Layer 3 of a small transformer language model trained on English Wikipedia (8 layers, counted from 0, width 128).
A neuron adds its activation times its output weights to the MLP's output. To switch it off is to set its activation to zero at one token and run the rest of the model.
A neuron's activation on a vector x is GELU(weights . x), where the dot is the dot product.

Input weights of the MLP neurons that the questions are about. A number n stands for (n - 128) times 0.0045.
n196: 179, 148, 70, 111, 184, 106, 129, 113, 211, 117, 155, 95, 160, 79, 178, 77, 159, 148, 128, 180, 116, 101, 126, 120, 142, 149, 101, 138, 188, 115, 148, 146, 196, 152, 127, 98, 116, 206, 120, 123, 51, 124, 59, 111, 145, 159, 200, 135, 116, 65, 98, 156, 108, 121, 103, 162, 182, 156, 121, 89, 157, 172, 186, 35, 113, 162, 161, 75, 156, 129, 172, 139, 173, 143, 106, 116, 138, 109, 178, 54, 126, 100, 135, 87, 138, 153, 107, 115, 103, 105, 134, 111, 134, 149, 172, 119, 136, 145, 63, 131, 134, 70, 72, 68, 110, 129, 112, 146, 112, 113, 132, 116, 125, 137, 96, 131, 107, 131, 112, 171, 142, 232, 111, 142, 111, 80, 55, 140
n252: 111, 134, 96, 145, 46, 95, 91, 115, 158, 168, 89, 91, 116, 114, 142, 166, 134, 186, 86, 111, 74, 138, 209, 128, 131, 71, 112, 132, 141, 149, 84, 146, 169, 155, 148, 194, 161, 134, 134, 151, 133, 179, 84, 155, 126, 152, 92, 131, 96, 87, 205, 75, 163, 114, 112, 150, 58, 134, 158, 149, 144, 70, 63, 60, 70, 143, 175, 69, 137, 161, 165, 108, 172, 190, 148, 131, 69, 134, 180, 98, 154, 159, 126, 104, 98, 133, 124, 93, 116, 118, 136, 215, 145, 92, 104, 107, 187, 128, 142, 135, 116, 89, 189, 100, 137, 163, 45, 126, 155, 81, 132, 163, 114, 102, 75, 130, 131, 168, 125, 119, 152, 86, 118, 209, 121, 130, 156, 152
n398: 99, 91, 102, 111, 144, 174, 171, 205, 130, 91, 36, 134, 76, 171, 174, 156, 180, 101, 171, 104, 116, 114, 110, 160, 145, 143, 186, 98, 122, 141, 168, 112, 144, 160, 161, 157, 169, 116, 145, 123, 129, 141, 145, 98, 175, 95, 91, 196, 113, 100, 169, 127, 139, 223, 199, 116, 120, 73, 43, 147, 117, 158, 70, 119, 104, 142, 220, 164, 68, 101, 148, 129, 112, 106, 145, 99, 110, 100, 61, 102, 169, 153, 218, 74, 127, 79, 165, 112, 125, 160, 142, 145, 134, 131, 127, 83, 55, 144, 134, 134, 196, 160, 190, 107, 81, 98, 110, 128, 109, 153, 96, 125, 89, 131, 134, 177, 90, 133, 77, 116, 109, 89, 107, 104, 133, 119, 162, 102
n428: 147, 175, 137, 244, 113, 79, 36, 143, 97, 134, 177, 115, 104, 74, 123, 50, 100, 91, 130, 105, 141, 84, 190, 120, 85, 104, 141, 148, 57, 174, 79, 73, 56, 151, 219, 127, 167, 203, 172, 163, 112, 126, 101, 188, 99, 157, 134, 167, 166, 143, 63, 122, 180, 125, 160, 111, 117, 119, 114, 39, 179, 156, 122, 70, 122, 133, 168, 108, 152, 81, 146, 185, 96, 137, 185, 249, 146, 84, 134, 128, 183, 121, 170, 84, 116, 165, 91, 98, 160, 117, 140, 153, 141, 126, 146, 95, 93, 159, 136, 117, 158, 124, 130, 54, 68, 183, 107, 140, 161, 120, 191, 108, 47, 149, 115, 156, 128, 110, 165, 153, 166, 100, 114, 108, 145, 82, 110, 157
n441: 144, 161, 97, 25, 85, 88, 201, 108, 196, 129, 53, 209, 148, 106, 155, 79, 118, 145, 90, 93, 111, 141, 145, 59, 194, 180, 140, 142, 111, 43, 151, 101, 204, 186, 155, 154, 149, 57, 93, 55, 84, 107, 29, 160, 190, 114, 71, 164, 155, 105, 118, 131, 127, 97, 49, 157, 159, 133, 114, 87, 114, 183, 163, 108, 165, 193, 108, 93, 153, 101, 171, 115, 132, 124, 131, 111, 142, 179, 113, 112, 171, 178, 56, 153, 133, 69, 191, 89, 164, 129, 139, 152, 175, 170, 160, 86, 114, 145, 25, 123, 79, 163, 103, 88, 179, 108, 134, 192, 213, 103, 76, 222, 122, 193, 158, 154, 125, 210, 115, 77, 145, 97, 128, 84, 141, 90, 60, 137
n506: 87, 162, 148, 166, 160, 128, 158, 125, 117, 151, 95, 130, 133, 198, 126, 113, 148, 173, 155, 209, 41, 146, 163, 82, 126, 179, 148, 77, 84, 138, 184, 81, 113, 196, 146, 61, 139, 53, 130, 64, 147, 98, 182, 90, 172, 90, 76, 63, 117, 93, 95, 111, 150, 155, 137, 82, 99, 136, 117, 95, 183, 150, 192, 134, 149, 114, 165, 97, 123, 100, 115, 172, 64, 76, 73, 120, 93, 154, 61, 168, 146, 99, 72, 94, 124, 110, 171, 131, 92, 149, 118, 157, 149, 127, 207, 115, 79, 142, 164, 152, 144, 141, 114, 155, 97, 166, 136, 146, 163, 161, 89, 140, 106, 150, 108, 135, 191, 121, 41, 104, 185, 95, 177, 107, 122, 163, 175, 115

Output weights of the MLP neurons that the questions are about. A number n stands for (n - 128) times 0.0013.
n196: 161, 130, 109, 146, 171, 149, 125, 218, 109, 149, 94, 64, 145, 193, 30, 126, 111, 168, 150, 150, 131, 152, 125, 120, 144, 74, 133, 119, 148, 108, 166, 170, 149, 90, 119, 101, 134, 59, 111, 182, 156, 122, 158, 94, 69, 112, 95, 194, 104, 186, 160, 128, 122, 183, 125, 88, 135, 158, 119, 118, 204, 194, 112, 143, 77, 120, 153, 117, 112, 133, 111, 135, 77, 92, 55, 138, 132, 152, 106, 174, 151, 108, 112, 129, 119, 184, 142, 101, 168, 150, 108, 97, 90, 119, 57, 164, 146, 140, 146, 89, 135, 154, 178, 147, 124, 183, 105, 93, 115, 142, 92, 105, 135, 155, 115, 144, 130, 122, 138, 111, 107, 127, 132, 117, 100, 135, 150, 119
n252: 167, 125, 149, 76, 108, 150, 88, 162, 83, 101, 159, 92, 157, 134, 138, 128, 101, 146, 170, 132, 148, 156, 145, 106, 134, 180, 122, 115, 173, 65, 147, 82, 123, 112, 150, 165, 150, 83, 98, 80, 158, 135, 88, 75, 129, 168, 170, 76, 141, 123, 142, 152, 116, 132, 129, 127, 133, 70, 145, 156, 163, 163, 158, 104, 93, 139, 130, 119, 109, 157, 95, 145, 157, 105, 122, 170, 133, 124, 148, 148, 154, 101, 177, 131, 197, 121, 131, 140, 131, 111, 174, 123, 147, 121, 149, 127, 140, 74, 158, 179, 98, 109, 143, 143, 131, 123, 168, 145, 86, 87, 134, 94, 121, 121, 131, 78, 121, 169, 84, 155, 131, 142, 138, 108, 115, 130, 97, 102
n398: 116, 102, 157, 129, 125, 101, 94, 159, 142, 168, 74, 143, 185, 128, 55, 93, 140, 89, 93, 149, 105, 107, 179, 172, 69, 135, 94, 149, 74, 169, 176, 132, 84, 97, 123, 179, 128, 126, 83, 204, 121, 129, 187, 158, 143, 102, 104, 176, 110, 128, 131, 94, 146, 134, 78, 101, 121, 90, 118, 99, 142, 91, 146, 148, 156, 162, 147, 160, 110, 108, 87, 142, 60, 161, 91, 109, 98, 146, 153, 217, 134, 161, 82, 104, 116, 152, 167, 131, 172, 120, 120, 127, 159, 83, 160, 178, 121, 100, 109, 124, 147, 99, 129, 163, 158, 123, 85, 158, 132, 131, 197, 130, 189, 143, 138, 131, 175, 142, 163, 128, 140, 67, 139, 132, 70, 103, 104, 113
n428: 133, 150, 122, 129, 105, 121, 149, 174, 113, 109, 111, 150, 158, 109, 140, 171, 83, 141, 151, 143, 247, 201, 49, 60, 101, 73, 126, 118, 161, 79, 187, 166, 119, 93, 96, 165, 107, 60, 122, 104, 163, 128, 138, 142, 109, 93, 153, 146, 81, 109, 108, 123, 136, 127, 107, 150, 181, 120, 136, 100, 184, 120, 67, 140, 51, 85, 116, 97, 169, 139, 127, 126, 125, 89, 145, 110, 141, 186, 140, 116, 99, 169, 180, 147, 116, 105, 108, 109, 103, 131, 144, 164, 123, 123, 98, 173, 175, 87, 152, 115, 88, 177, 93, 202, 129, 77, 148, 112, 122, 125, 105, 136, 161, 112, 143, 107, 144, 121, 152, 95, 126, 146, 144, 172, 117, 195, 119, 132
n441: 153, 108, 86, 123, 105, 111, 111, 77, 104, 123, 159, 201, 117, 107, 122, 122, 103, 119, 112, 161, 150, 100, 81, 102, 173, 144, 152, 100, 141, 142, 55, 116, 80, 109, 93, 146, 113, 91, 116, 104, 108, 116, 94, 85, 175, 116, 118, 96, 141, 88, 148, 166, 51, 151, 88, 15, 114, 129, 143, 106, 135, 170, 181, 136, 157, 101, 195, 57, 102, 212, 126, 145, 156, 200, 156, 129, 130, 120, 123, 137, 100, 165, 113, 110, 154, 161, 152, 145, 116, 92, 176, 151, 125, 116, 124, 172, 103, 128, 52, 128, 204, 77, 180, 177, 118, 190, 197, 155, 102, 155, 146, 144, 136, 103, 125, 128, 123, 188, 88, 144, 183, 94, 111, 62, 148, 121, 92, 167
n506: 126, 113, 93, 142, 141, 124, 116, 122, 91, 149, 95, 166, 155, 104, 104, 151, 147, 159, 139, 123, 151, 160, 101, 86, 197, 140, 92, 132, 167, 170, 94, 150, 148, 72, 176, 138, 164, 174, 136, 108, 180, 148, 165, 123, 83, 152, 121, 155, 158, 68, 115, 113, 86, 103, 174, 179, 133, 161, 82, 132, 108, 151, 108, 100, 135, 18, 105, 145, 82, 80, 147, 57, 181, 141, 219, 91, 124, 128, 138, 104, 130, 109, 119, 155, 119, 127, 106, 147, 103, 135, 92, 51, 157, 115, 91, 199, 114, 114, 146, 173, 103, 144, 165, 91, 173, 95, 136, 97, 158, 159, 145, 164, 137, 114, 127, 116, 136, 128, 108, 128, 136, 137, 214, 115, 133, 53, 77, 122

Each question names a token from some text and the token that comes next. It shows the vector x that enters the MLP there. A number n stands for (n - 128) times 0.027.

Then comes g, the gradient of the next token's log-probability with respect to the MLP's output, scaled to length 1. A neuron's effect is roughly proportional to its activation times (output weights . g). A number n stands for (n - 128) times 0.0028.

"bell", then " released"
x: 192, 162, 162, 53, 110, 116, 162, 110, 143, 147, 172, 97, 96, 120, 131, 135, 75, 141, 122, 156, 132, 100, 191, 120, 101, 151, 142, 83, 60, 119, 182, 129, 68, 104, 133, 220, 173, 121, 133, 138, 128, 142, 161, 228, 104, 213, 180, 117, 94, 127, 130, 163, 108, 121, 144, 80, 125, 106, 92, 81, 147, 154, 167, 102, 91, 118, 148, 106, 131, 137, 131, 118, 124, 131, 146, 104, 185, 135, 96, 66, 74, 151, 156, 180, 149, 109, 169, 132, 70, 184, 40, 67, 48, 114, 130, 140, 128, 180, 97, 122, 55, 56, 148, 130, 128, 195, 134, 123, 123, 195, 157, 105, 221, 106, 124, 118, 88, 130, 98, 109, 136, 64, 154, 158, 141, 107, 167, 100
g: 137, 165, 150, 121, 64, 143, 156, 131, 172, 113, 150, 142, 151, 151, 112, 105, 211, 157, 115, 147, 94, 103, 138, 122, 220, 140, 139, 115, 78, 137, 146, 177, 168, 104, 109, 144, 103, 129, 149, 142, 121, 169, 86, 85, 112, 124, 105, 146, 47, 114, 118, 165, 101, 186, 140, 142, 97, 118, 128, 152, 128, 128, 139, 117, 139, 146, 93, 143, 87, 82, 187, 144, 146, 98, 177, 141, 137, 130, 140, 93, 139, 123, 86, 142, 148, 61, 114, 124, 86, 139, 120, 103, 58, 119, 65, 128, 136, 148, 100, 185, 131, 132, 149, 119, 175, 87, 184, 140, 138, 115, 177, 105, 85, 188, 160, 126, 91, 106, 144, 128, 115, 140, 108, 164, 101, 93, 66, 89
Which neuron, switched off, raises the next token's probability most? n428

" A", then "."
x: 168, 155, 172, 66, 100, 130, 211, 127, 145, 144, 141, 79, 116, 126, 151, 143, 69, 160, 120, 156, 131, 88, 164, 126, 100, 153, 151, 91, 89, 153, 160, 116, 46, 130, 168, 215, 164, 127, 146, 99, 118, 167, 177, 197, 97, 183, 134, 126, 77, 144, 118, 181, 64, 91, 123, 67, 150, 122, 116, 93, 127, 156, 167, 116, 72, 136, 185, 109, 102, 133, 154, 111, 81, 167, 139, 87, 175, 105, 108, 64, 110, 114, 159, 174, 122, 117, 172, 119, 68, 158, 58, 70, 23, 143, 103, 134, 99, 150, 77, 158, 60, 65, 153, 121, 118, 165, 141, 111, 68, 210, 162, 111, 198, 127, 155, 126, 107, 151, 110, 143, 148, 109, 182, 138, 155, 119, 158, 106
g: 150, 81, 126, 94, 59, 152, 80, 142, 124, 94, 106, 165, 126, 147, 178, 116, 93, 166, 108, 183, 141, 84, 92, 163, 118, 169, 147, 109, 61, 124, 87, 146, 131, 133, 149, 146, 105, 116, 107, 155, 169, 165, 127, 147, 136, 125, 101, 163, 103, 135, 168, 163, 147, 122, 157, 118, 104, 123, 92, 152, 192, 135, 144, 184, 150, 120, 150, 129, 100, 103, 161, 143, 95, 88, 169, 118, 107, 153, 123, 166, 100, 174, 109, 91, 163, 163, 88, 110, 88, 91, 144, 133, 152, 70, 162, 73, 130, 138, 94, 176, 145, 158, 65, 172, 108, 107, 142, 209, 138, 91, 137, 89, 119, 100, 138, 163, 98, 127, 162, 110, 100, 154, 50, 93, 131, 115, 132, 159
Which neuron, switched off, lowers the next token's probability most? n398

" came", then " from"
x: 167, 156, 169, 61, 100, 131, 212, 131, 116, 138, 137, 66, 95, 142, 127, 148, 66, 137, 147, 164, 130, 84, 158, 145, 98, 156, 152, 102, 66, 134, 157, 102, 65, 111, 161, 226, 157, 133, 173, 138, 120, 160, 149, 209, 73, 210, 166, 162, 124, 121, 152, 174, 97, 113, 135, 70, 144, 97, 91, 120, 168, 139, 170, 109, 77, 140, 171, 113, 111, 137, 156, 129, 123, 156, 140, 97, 186, 143, 104, 76, 82, 116, 149, 182, 130, 106, 145, 144, 96, 173, 78, 65, 31, 145, 113, 131, 127, 137, 73, 110, 67, 70, 157, 140, 117, 145, 110, 118, 122, 205, 163, 81, 176, 132, 145, 111, 65, 130, 68, 136, 165, 71, 152, 133, 147, 95, 172, 90
g: 146, 70, 167, 122, 120, 207, 130, 127, 174, 120, 126, 86, 149, 161, 89, 159, 131, 166, 127, 124, 140, 105, 155, 158, 87, 135, 70, 115, 116, 69, 163, 99, 111, 96, 72, 166, 111, 98, 97, 116, 130, 133, 102, 127, 153, 105, 140, 166, 135, 130, 87, 120, 126, 135, 232, 198, 104, 103, 122, 113, 123, 189, 87, 134, 96, 128, 89, 117, 192, 119, 136, 104, 141, 143, 182, 125, 114, 69, 116, 102, 109, 135, 142, 155, 82, 127, 182, 60, 155, 118, 122, 128, 123, 136, 134, 132, 135, 116, 205, 114, 144, 137, 105, 173, 142, 139, 135, 73, 112, 149, 117, 85, 109, 146, 114, 128, 129, 155, 106, 103, 163, 160, 170, 78, 148, 89, 183, 139
Which neuron, switched off, lowers the next token's probability most? n428

"ians", then " came"
x: 180, 172, 176, 82, 108, 103, 194, 111, 134, 151, 143, 94, 94, 145, 135, 115, 83, 162, 128, 175, 124, 79, 143, 135, 88, 149, 147, 73, 59, 97, 178, 120, 83, 115, 182, 199, 162, 149, 156, 118, 121, 171, 169, 209, 97, 209, 158, 125, 125, 134, 115, 162, 90, 117, 158, 64, 122, 128, 103, 88, 164, 140, 173, 99, 75, 124, 155, 125, 101, 117, 151, 109, 115, 153, 161, 113, 198, 145, 111, 81, 104, 117, 156, 190, 130, 99, 181, 130, 82, 146, 41, 50, 37, 126, 117, 133, 113, 162, 82, 112, 51, 63, 144, 133, 139, 174, 105, 129, 114, 208, 161, 90, 196, 119, 131, 119, 102, 120, 74, 120, 154, 86, 157, 150, 144, 103, 161, 103
g: 111, 159, 123, 138, 139, 119, 149, 139, 139, 65, 99, 130, 132, 109, 121, 112, 115, 158, 156, 101, 96, 122, 109, 146, 174, 114, 99, 102, 82, 152, 128, 227, 200, 94, 60, 150, 145, 155, 146, 141, 156, 149, 119, 68, 148, 134, 86, 166, 81, 117, 135, 126, 160, 116, 153, 106, 158, 189, 153, 135, 128, 139, 102, 152, 118, 154, 134, 72, 137, 88, 148, 168, 199, 99, 161, 143, 94, 113, 162, 78, 143, 157, 105, 35, 107, 106, 77, 181, 92, 103, 147, 88, 99, 144, 170, 130, 149, 167, 124, 135, 113, 118, 137, 128, 185, 150, 158, 90, 99, 173, 101, 159, 104, 140, 151, 121, 81, 114, 157, 102, 124, 72, 160, 116, 127, 123, 126, 96
Which neuron, switched off, lowers the next token's probability most? n506

" |", then " Gordon"
x: 167, 167, 178, 70, 110, 135, 188, 130, 144, 124, 154, 80, 92, 107, 140, 207, 66, 144, 117, 155, 133, 85, 182, 127, 105, 142, 148, 74, 76, 150, 179, 128, 70, 131, 156, 217, 169, 125, 154, 140, 111, 176, 174, 197, 81, 189, 161, 149, 109, 153, 127, 162, 67, 97, 111, 66, 128, 122, 85, 107, 122, 144, 168, 109, 97, 107, 162, 109, 121, 152, 140, 110, 126, 144, 143, 106, 196, 129, 96, 66, 94, 137, 154, 203, 123, 95, 175, 123, 77, 148, 44, 65, 53, 122, 111, 113, 119, 163, 72, 133, 61, 60, 160, 124, 118, 162, 112, 124, 105, 209, 153, 112, 185, 121, 147, 125, 98, 153, 71, 152, 126, 84, 191, 130, 97, 122, 163, 107
g: 122, 148, 133, 153, 123, 32, 145, 77, 157, 104, 85, 175, 189, 125, 130, 159, 160, 199, 139, 146, 107, 145, 153, 109, 63, 96, 103, 132, 75, 178, 120, 85, 143, 105, 149, 198, 128, 121, 108, 114, 137, 111, 149, 195, 169, 149, 120, 169, 125, 102, 171, 111, 138, 168, 145, 140, 145, 128, 142, 99, 98, 77, 146, 162, 131, 134, 116, 138, 157, 152, 166, 149, 165, 121, 129, 160, 178, 76, 116, 101, 125, 71, 129, 116, 100, 138, 105, 55, 93, 121, 124, 112, 108, 100, 140, 95, 149, 144, 88, 128, 201, 63, 111, 119, 92, 109, 134, 167, 160, 123, 160, 135, 79, 148, 107, 121, 107, 124, 162, 116, 87, 105, 116, 127, 157, 181, 112, 106
Which neuron, switched off, lowers the next token's probability most? n398

" Green", then " |"
x: 188, 185, 169, 49, 93, 120, 169, 142, 162, 139, 130, 96, 126, 100, 146, 137, 58, 168, 104, 138, 150, 111, 191, 138, 106, 138, 138, 51, 94, 130, 163, 129, 63, 137, 164, 216, 157, 150, 140, 143, 115, 166, 160, 202, 101, 196, 155, 115, 87, 170, 108, 177, 105, 88, 135, 72, 112, 115, 106, 83, 121, 124, 158, 102, 97, 123, 156, 119, 125, 180, 153, 123, 128, 134, 138, 88, 175, 121, 106, 75, 72, 141, 162, 171, 133, 104, 167, 112, 76, 187, 19, 72, 52, 123, 96, 114, 131, 140, 107, 134, 17, 66, 164, 105, 148, 166, 124, 106, 102, 210, 139, 84, 187, 149, 127, 146, 98, 134, 97, 155, 134, 98, 160, 131, 149, 146, 175, 110
g: 178, 57, 121, 73, 97, 163, 128, 148, 117, 82, 119, 123, 126, 131, 123, 102, 157, 168, 183, 132, 162, 91, 98, 132, 149, 156, 94, 80, 120, 119, 133, 149, 182, 80, 113, 72, 110, 135, 167, 149, 117, 177, 120, 96, 109, 113, 86, 140, 90, 166, 90, 177, 104, 180, 106, 62, 84, 125, 83, 131, 156, 143, 199, 112, 133, 106, 178, 137, 101, 116, 162, 140, 106, 125, 139, 150, 145, 118, 138, 120, 114, 140, 180, 130, 187, 94, 123, 114, 149, 118, 99, 71, 96, 99, 147, 107, 93, 104, 166, 156, 193, 122, 174, 168, 152, 166, 87, 155, 104, 77, 139, 107, 132, 198, 114, 131, 103, 188, 144, 125, 135, 164, 142, 92, 133, 120, 127, 116
Which neuron, switched off, lowers the next token's probability most? n252

" Con", then "stitution"
x: 182, 207, 156, 65, 86, 114, 173, 146, 129, 127, 148, 72, 91, 108, 160, 153, 58, 175, 114, 141, 151, 99, 182, 144, 94, 140, 191, 84, 80, 165, 145, 125, 68, 122, 158, 226, 170, 139, 111, 114, 114, 178, 138, 191, 83, 190, 174, 137, 92, 135, 117, 175, 70, 97, 117, 77, 113, 104, 119, 91, 120, 130, 160, 100, 78, 123, 157, 94, 106, 138, 115, 118, 116, 152, 127, 114, 153, 120, 116, 61, 59, 131, 135, 161, 158, 120, 207, 165, 111, 179, 29, 80, 62, 147, 84, 122, 156, 143, 94, 136, 61, 79, 185, 122, 132, 160, 138, 118, 107, 197, 141, 104, 220, 128, 149, 133, 73, 139, 100, 125, 135, 92, 182, 116, 157, 136, 147, 117
g: 162, 108, 104, 100, 131, 122, 125, 150, 99, 148, 145, 153, 125, 103, 142, 102, 118, 123, 98, 195, 140, 127, 119, 119, 134, 149, 92, 98, 46, 100, 141, 168, 85, 160, 171, 68, 107, 88, 130, 65, 135, 156, 128, 196, 105, 159, 81, 138, 166, 125, 76, 123, 118, 121, 123, 139, 123, 154, 169, 162, 127, 100, 158, 122, 118, 178, 135, 71, 169, 97, 129, 103, 137, 124, 132, 132, 160, 141, 199, 95, 145, 191, 131, 121, 111, 174, 135, 159, 94, 154, 167, 91, 140, 92, 155, 125, 104, 119, 171, 192, 149, 132, 161, 106, 89, 112, 127, 175, 93, 135, 134, 156, 108, 174, 105, 64, 23, 124, 130, 116, 137, 129, 98, 132, 142, 175, 89, 119
Which neuron, switched off, lowers the next token's probability most? n252

" Rich", then "ie"
x: 191, 188, 146, 49, 91, 109, 170, 133, 135, 144, 152, 93, 139, 151, 149, 142, 70, 144, 104, 150, 138, 94, 192, 136, 97, 157, 153, 71, 70, 145, 175, 111, 87, 106, 152, 199, 175, 143, 176, 135, 101, 162, 163, 204, 119, 186, 140, 93, 75, 100, 127, 173, 90, 92, 125, 80, 104, 92, 110, 95, 139, 139, 172, 105, 95, 132, 149, 142, 122, 169, 151, 143, 113, 129, 152, 96, 185, 94, 104, 105, 68, 171, 133, 151, 147, 128, 173, 92, 82, 155, 23, 79, 52, 114, 93, 161, 120, 178, 92, 127, 20, 63, 136, 129, 152, 185, 127, 108, 116, 218, 166, 97, 182, 117, 147, 124, 83, 109, 93, 148, 150, 103, 142, 134, 175, 132, 172, 111
g: 119, 140, 132, 103, 130, 135, 103, 128, 119, 83, 145, 113, 160, 141, 157, 90, 133, 169, 117, 129, 119, 99, 162, 118, 124, 124, 127, 96, 143, 110, 159, 195, 138, 107, 103, 122, 65, 105, 82, 139, 152, 150, 111, 119, 187, 162, 142, 101, 112, 137, 105, 156, 138, 113, 171, 133, 68, 146, 92, 121, 71, 107, 152, 109, 112, 144, 138, 175, 145, 133, 148, 138, 80, 133, 67, 197, 91, 107, 136, 62, 143, 139, 146, 158, 135, 119, 86, 143, 136, 125, 100, 106, 89, 128, 138, 71, 122, 166, 161, 134, 158, 151, 142, 178, 182, 144, 151, 107, 220, 126, 124, 40, 134, 166, 118, 171, 43, 132, 184, 132, 89, 160, 137, 182, 126, 93, 94, 111
Which neuron, switched off, lowers the next token's probability most? n441

"atin", then "um"
x: 191, 164, 179, 93, 104, 153, 164, 115, 131, 150, 149, 94, 102, 108, 122, 111, 74, 165, 98, 140, 125, 72, 169, 133, 104, 167, 167, 97, 57, 171, 168, 142, 83, 114, 177, 200, 145, 119, 117, 91, 117, 158, 147, 223, 82, 181, 165, 110, 122, 162, 136, 134, 76, 112, 106, 110, 124, 107, 98, 73, 158, 143, 180, 115, 113, 107, 144, 102, 134, 140, 137, 114, 110, 156, 160, 115, 177, 153, 89, 80, 89, 134, 139, 192, 124, 102, 167, 105, 88, 163, 27, 43, 67, 143, 82, 126, 145, 156, 89, 139, 29, 84, 164, 125, 139, 169, 135, 135, 99, 218, 143, 92, 193, 110, 153, 116, 86, 144, 83, 165, 161, 73, 157, 110, 185, 130, 153, 109
g: 71, 133, 129, 120, 107, 122, 160, 101, 132, 137, 109, 161, 121, 115, 226, 128, 88, 101, 106, 125, 156, 166, 167, 98, 115, 157, 159, 130, 144, 130, 79, 99, 167, 91, 97, 123, 145, 114, 86, 85, 130, 122, 87, 154, 179, 169, 169, 151, 196, 95, 124, 138, 138, 100, 160, 91, 167, 86, 170, 101, 164, 103, 150, 138, 137, 108, 149, 144, 183, 127, 102, 103, 109, 125, 69, 132, 79, 151, 108, 161, 124, 173, 140, 154, 161, 150, 121, 127, 113, 106, 98, 115, 78, 118, 164, 201, 121, 154, 124, 125, 187, 119, 105, 173, 138, 124, 102, 78, 123, 98, 84, 122, 101, 111, 150, 121, 165, 213, 111, 178, 122, 79, 73, 94, 144, 97, 114, 123
Which neuron, switched off, lowers the next token's probability most? n441

" trib", then "ute"
x: 161, 174, 154, 62, 84, 120, 161, 128, 113, 141, 143, 83, 114, 109, 154, 107, 61, 158, 100, 157, 122, 79, 160, 110, 91, 150, 162, 84, 58, 133, 149, 122, 64, 132, 186, 217, 213, 159, 168, 119, 106, 166, 120, 202, 87, 163, 192, 137, 104, 137, 148, 148, 91, 112, 131, 88, 108, 137, 108, 100, 146, 148, 175, 112, 86, 127, 118, 112, 125, 165, 166, 119, 112, 181, 122, 128, 191, 153, 120, 66, 100, 166, 151, 197, 130, 100, 195, 143, 101, 147, 47, 62, 56, 139, 80, 148, 134, 145, 106, 132, 53, 74, 116, 137, 144, 164, 126, 116, 122, 208, 152, 104, 189, 120, 177, 114, 52, 138, 77, 128, 118, 70, 142, 103, 153, 127, 143, 111
g: 124, 70, 136, 176, 122, 130, 144, 176, 120, 139, 155, 134, 130, 144, 132, 143, 136, 59, 103, 101, 124, 167, 145, 128, 172, 132, 154, 94, 135, 161, 136, 55, 87, 103, 107, 128, 111, 163, 130, 124, 115, 152, 109, 137, 54, 152, 153, 111, 145, 110, 108, 166, 60, 107, 73, 222, 106, 129, 133, 141, 160, 102, 161, 140, 88, 144, 106, 95, 135, 114, 147, 139, 121, 127, 87, 117, 117, 131, 92, 90, 76, 129, 120, 116, 151, 79, 219, 158, 151, 131, 138, 110, 119, 186, 145, 153, 132, 86, 150, 163, 173, 132, 153, 177, 81, 116, 114, 140, 66, 163, 100, 180, 107, 148, 94, 109, 171, 168, 191, 151, 121, 120, 76, 116, 104, 132, 99, 141
Which neuron, switched off, lowers the next token's probability most? n441

" the", then " Township"
x: 172, 143, 162, 56, 116, 145, 186, 143, 138, 125, 149, 83, 98, 109, 151, 143, 92, 139, 115, 149, 124, 109, 151, 148, 95, 145, 143, 100, 81, 139, 156, 106, 48, 129, 165, 206, 181, 132, 139, 139, 119, 171, 153, 213, 101, 201, 142, 123, 93, 144, 162, 139, 93, 105, 125, 67, 135, 125, 105, 94, 131, 149, 185, 127, 74, 135, 164, 122, 94, 143, 126, 115, 98, 155, 156, 102, 194, 103, 113, 74, 100, 121, 146, 161, 127, 115, 174, 149, 86, 163, 47, 42, 44, 134, 100, 145, 117, 154, 88, 131, 19, 76, 164, 103, 126, 178, 147, 144, 105, 224, 162, 117, 163, 117, 152, 133, 73, 133, 93, 148, 130, 58, 199, 139, 122, 131, 169, 90
g: 135, 156, 157, 123, 99, 123, 113, 122, 133, 204, 100, 90, 157, 84, 52, 146, 95, 132, 150, 176, 141, 166, 154, 144, 91, 133, 72, 113, 116, 146, 180, 138, 158, 47, 146, 130, 167, 114, 174, 108, 94, 124, 147, 161, 132, 132, 126, 59, 111, 74, 68, 140, 113, 148, 83, 172, 136, 88, 162, 140, 148, 154, 176, 125, 131, 151, 129, 153, 105, 145, 112, 114, 131, 117, 106, 127, 155, 139, 99, 201, 84, 156, 159, 110, 139, 117, 147, 104, 93, 167, 119, 126, 128, 63, 144, 88, 111, 140, 149, 130, 141, 92, 171, 133, 149, 154, 61, 108, 99, 144, 95, 81, 132, 122, 121, 131, 156, 146, 143, 125, 196, 163, 49, 92, 153, 146, 131, 162
Which neuron, switched off, lowers the next token's probability most? n398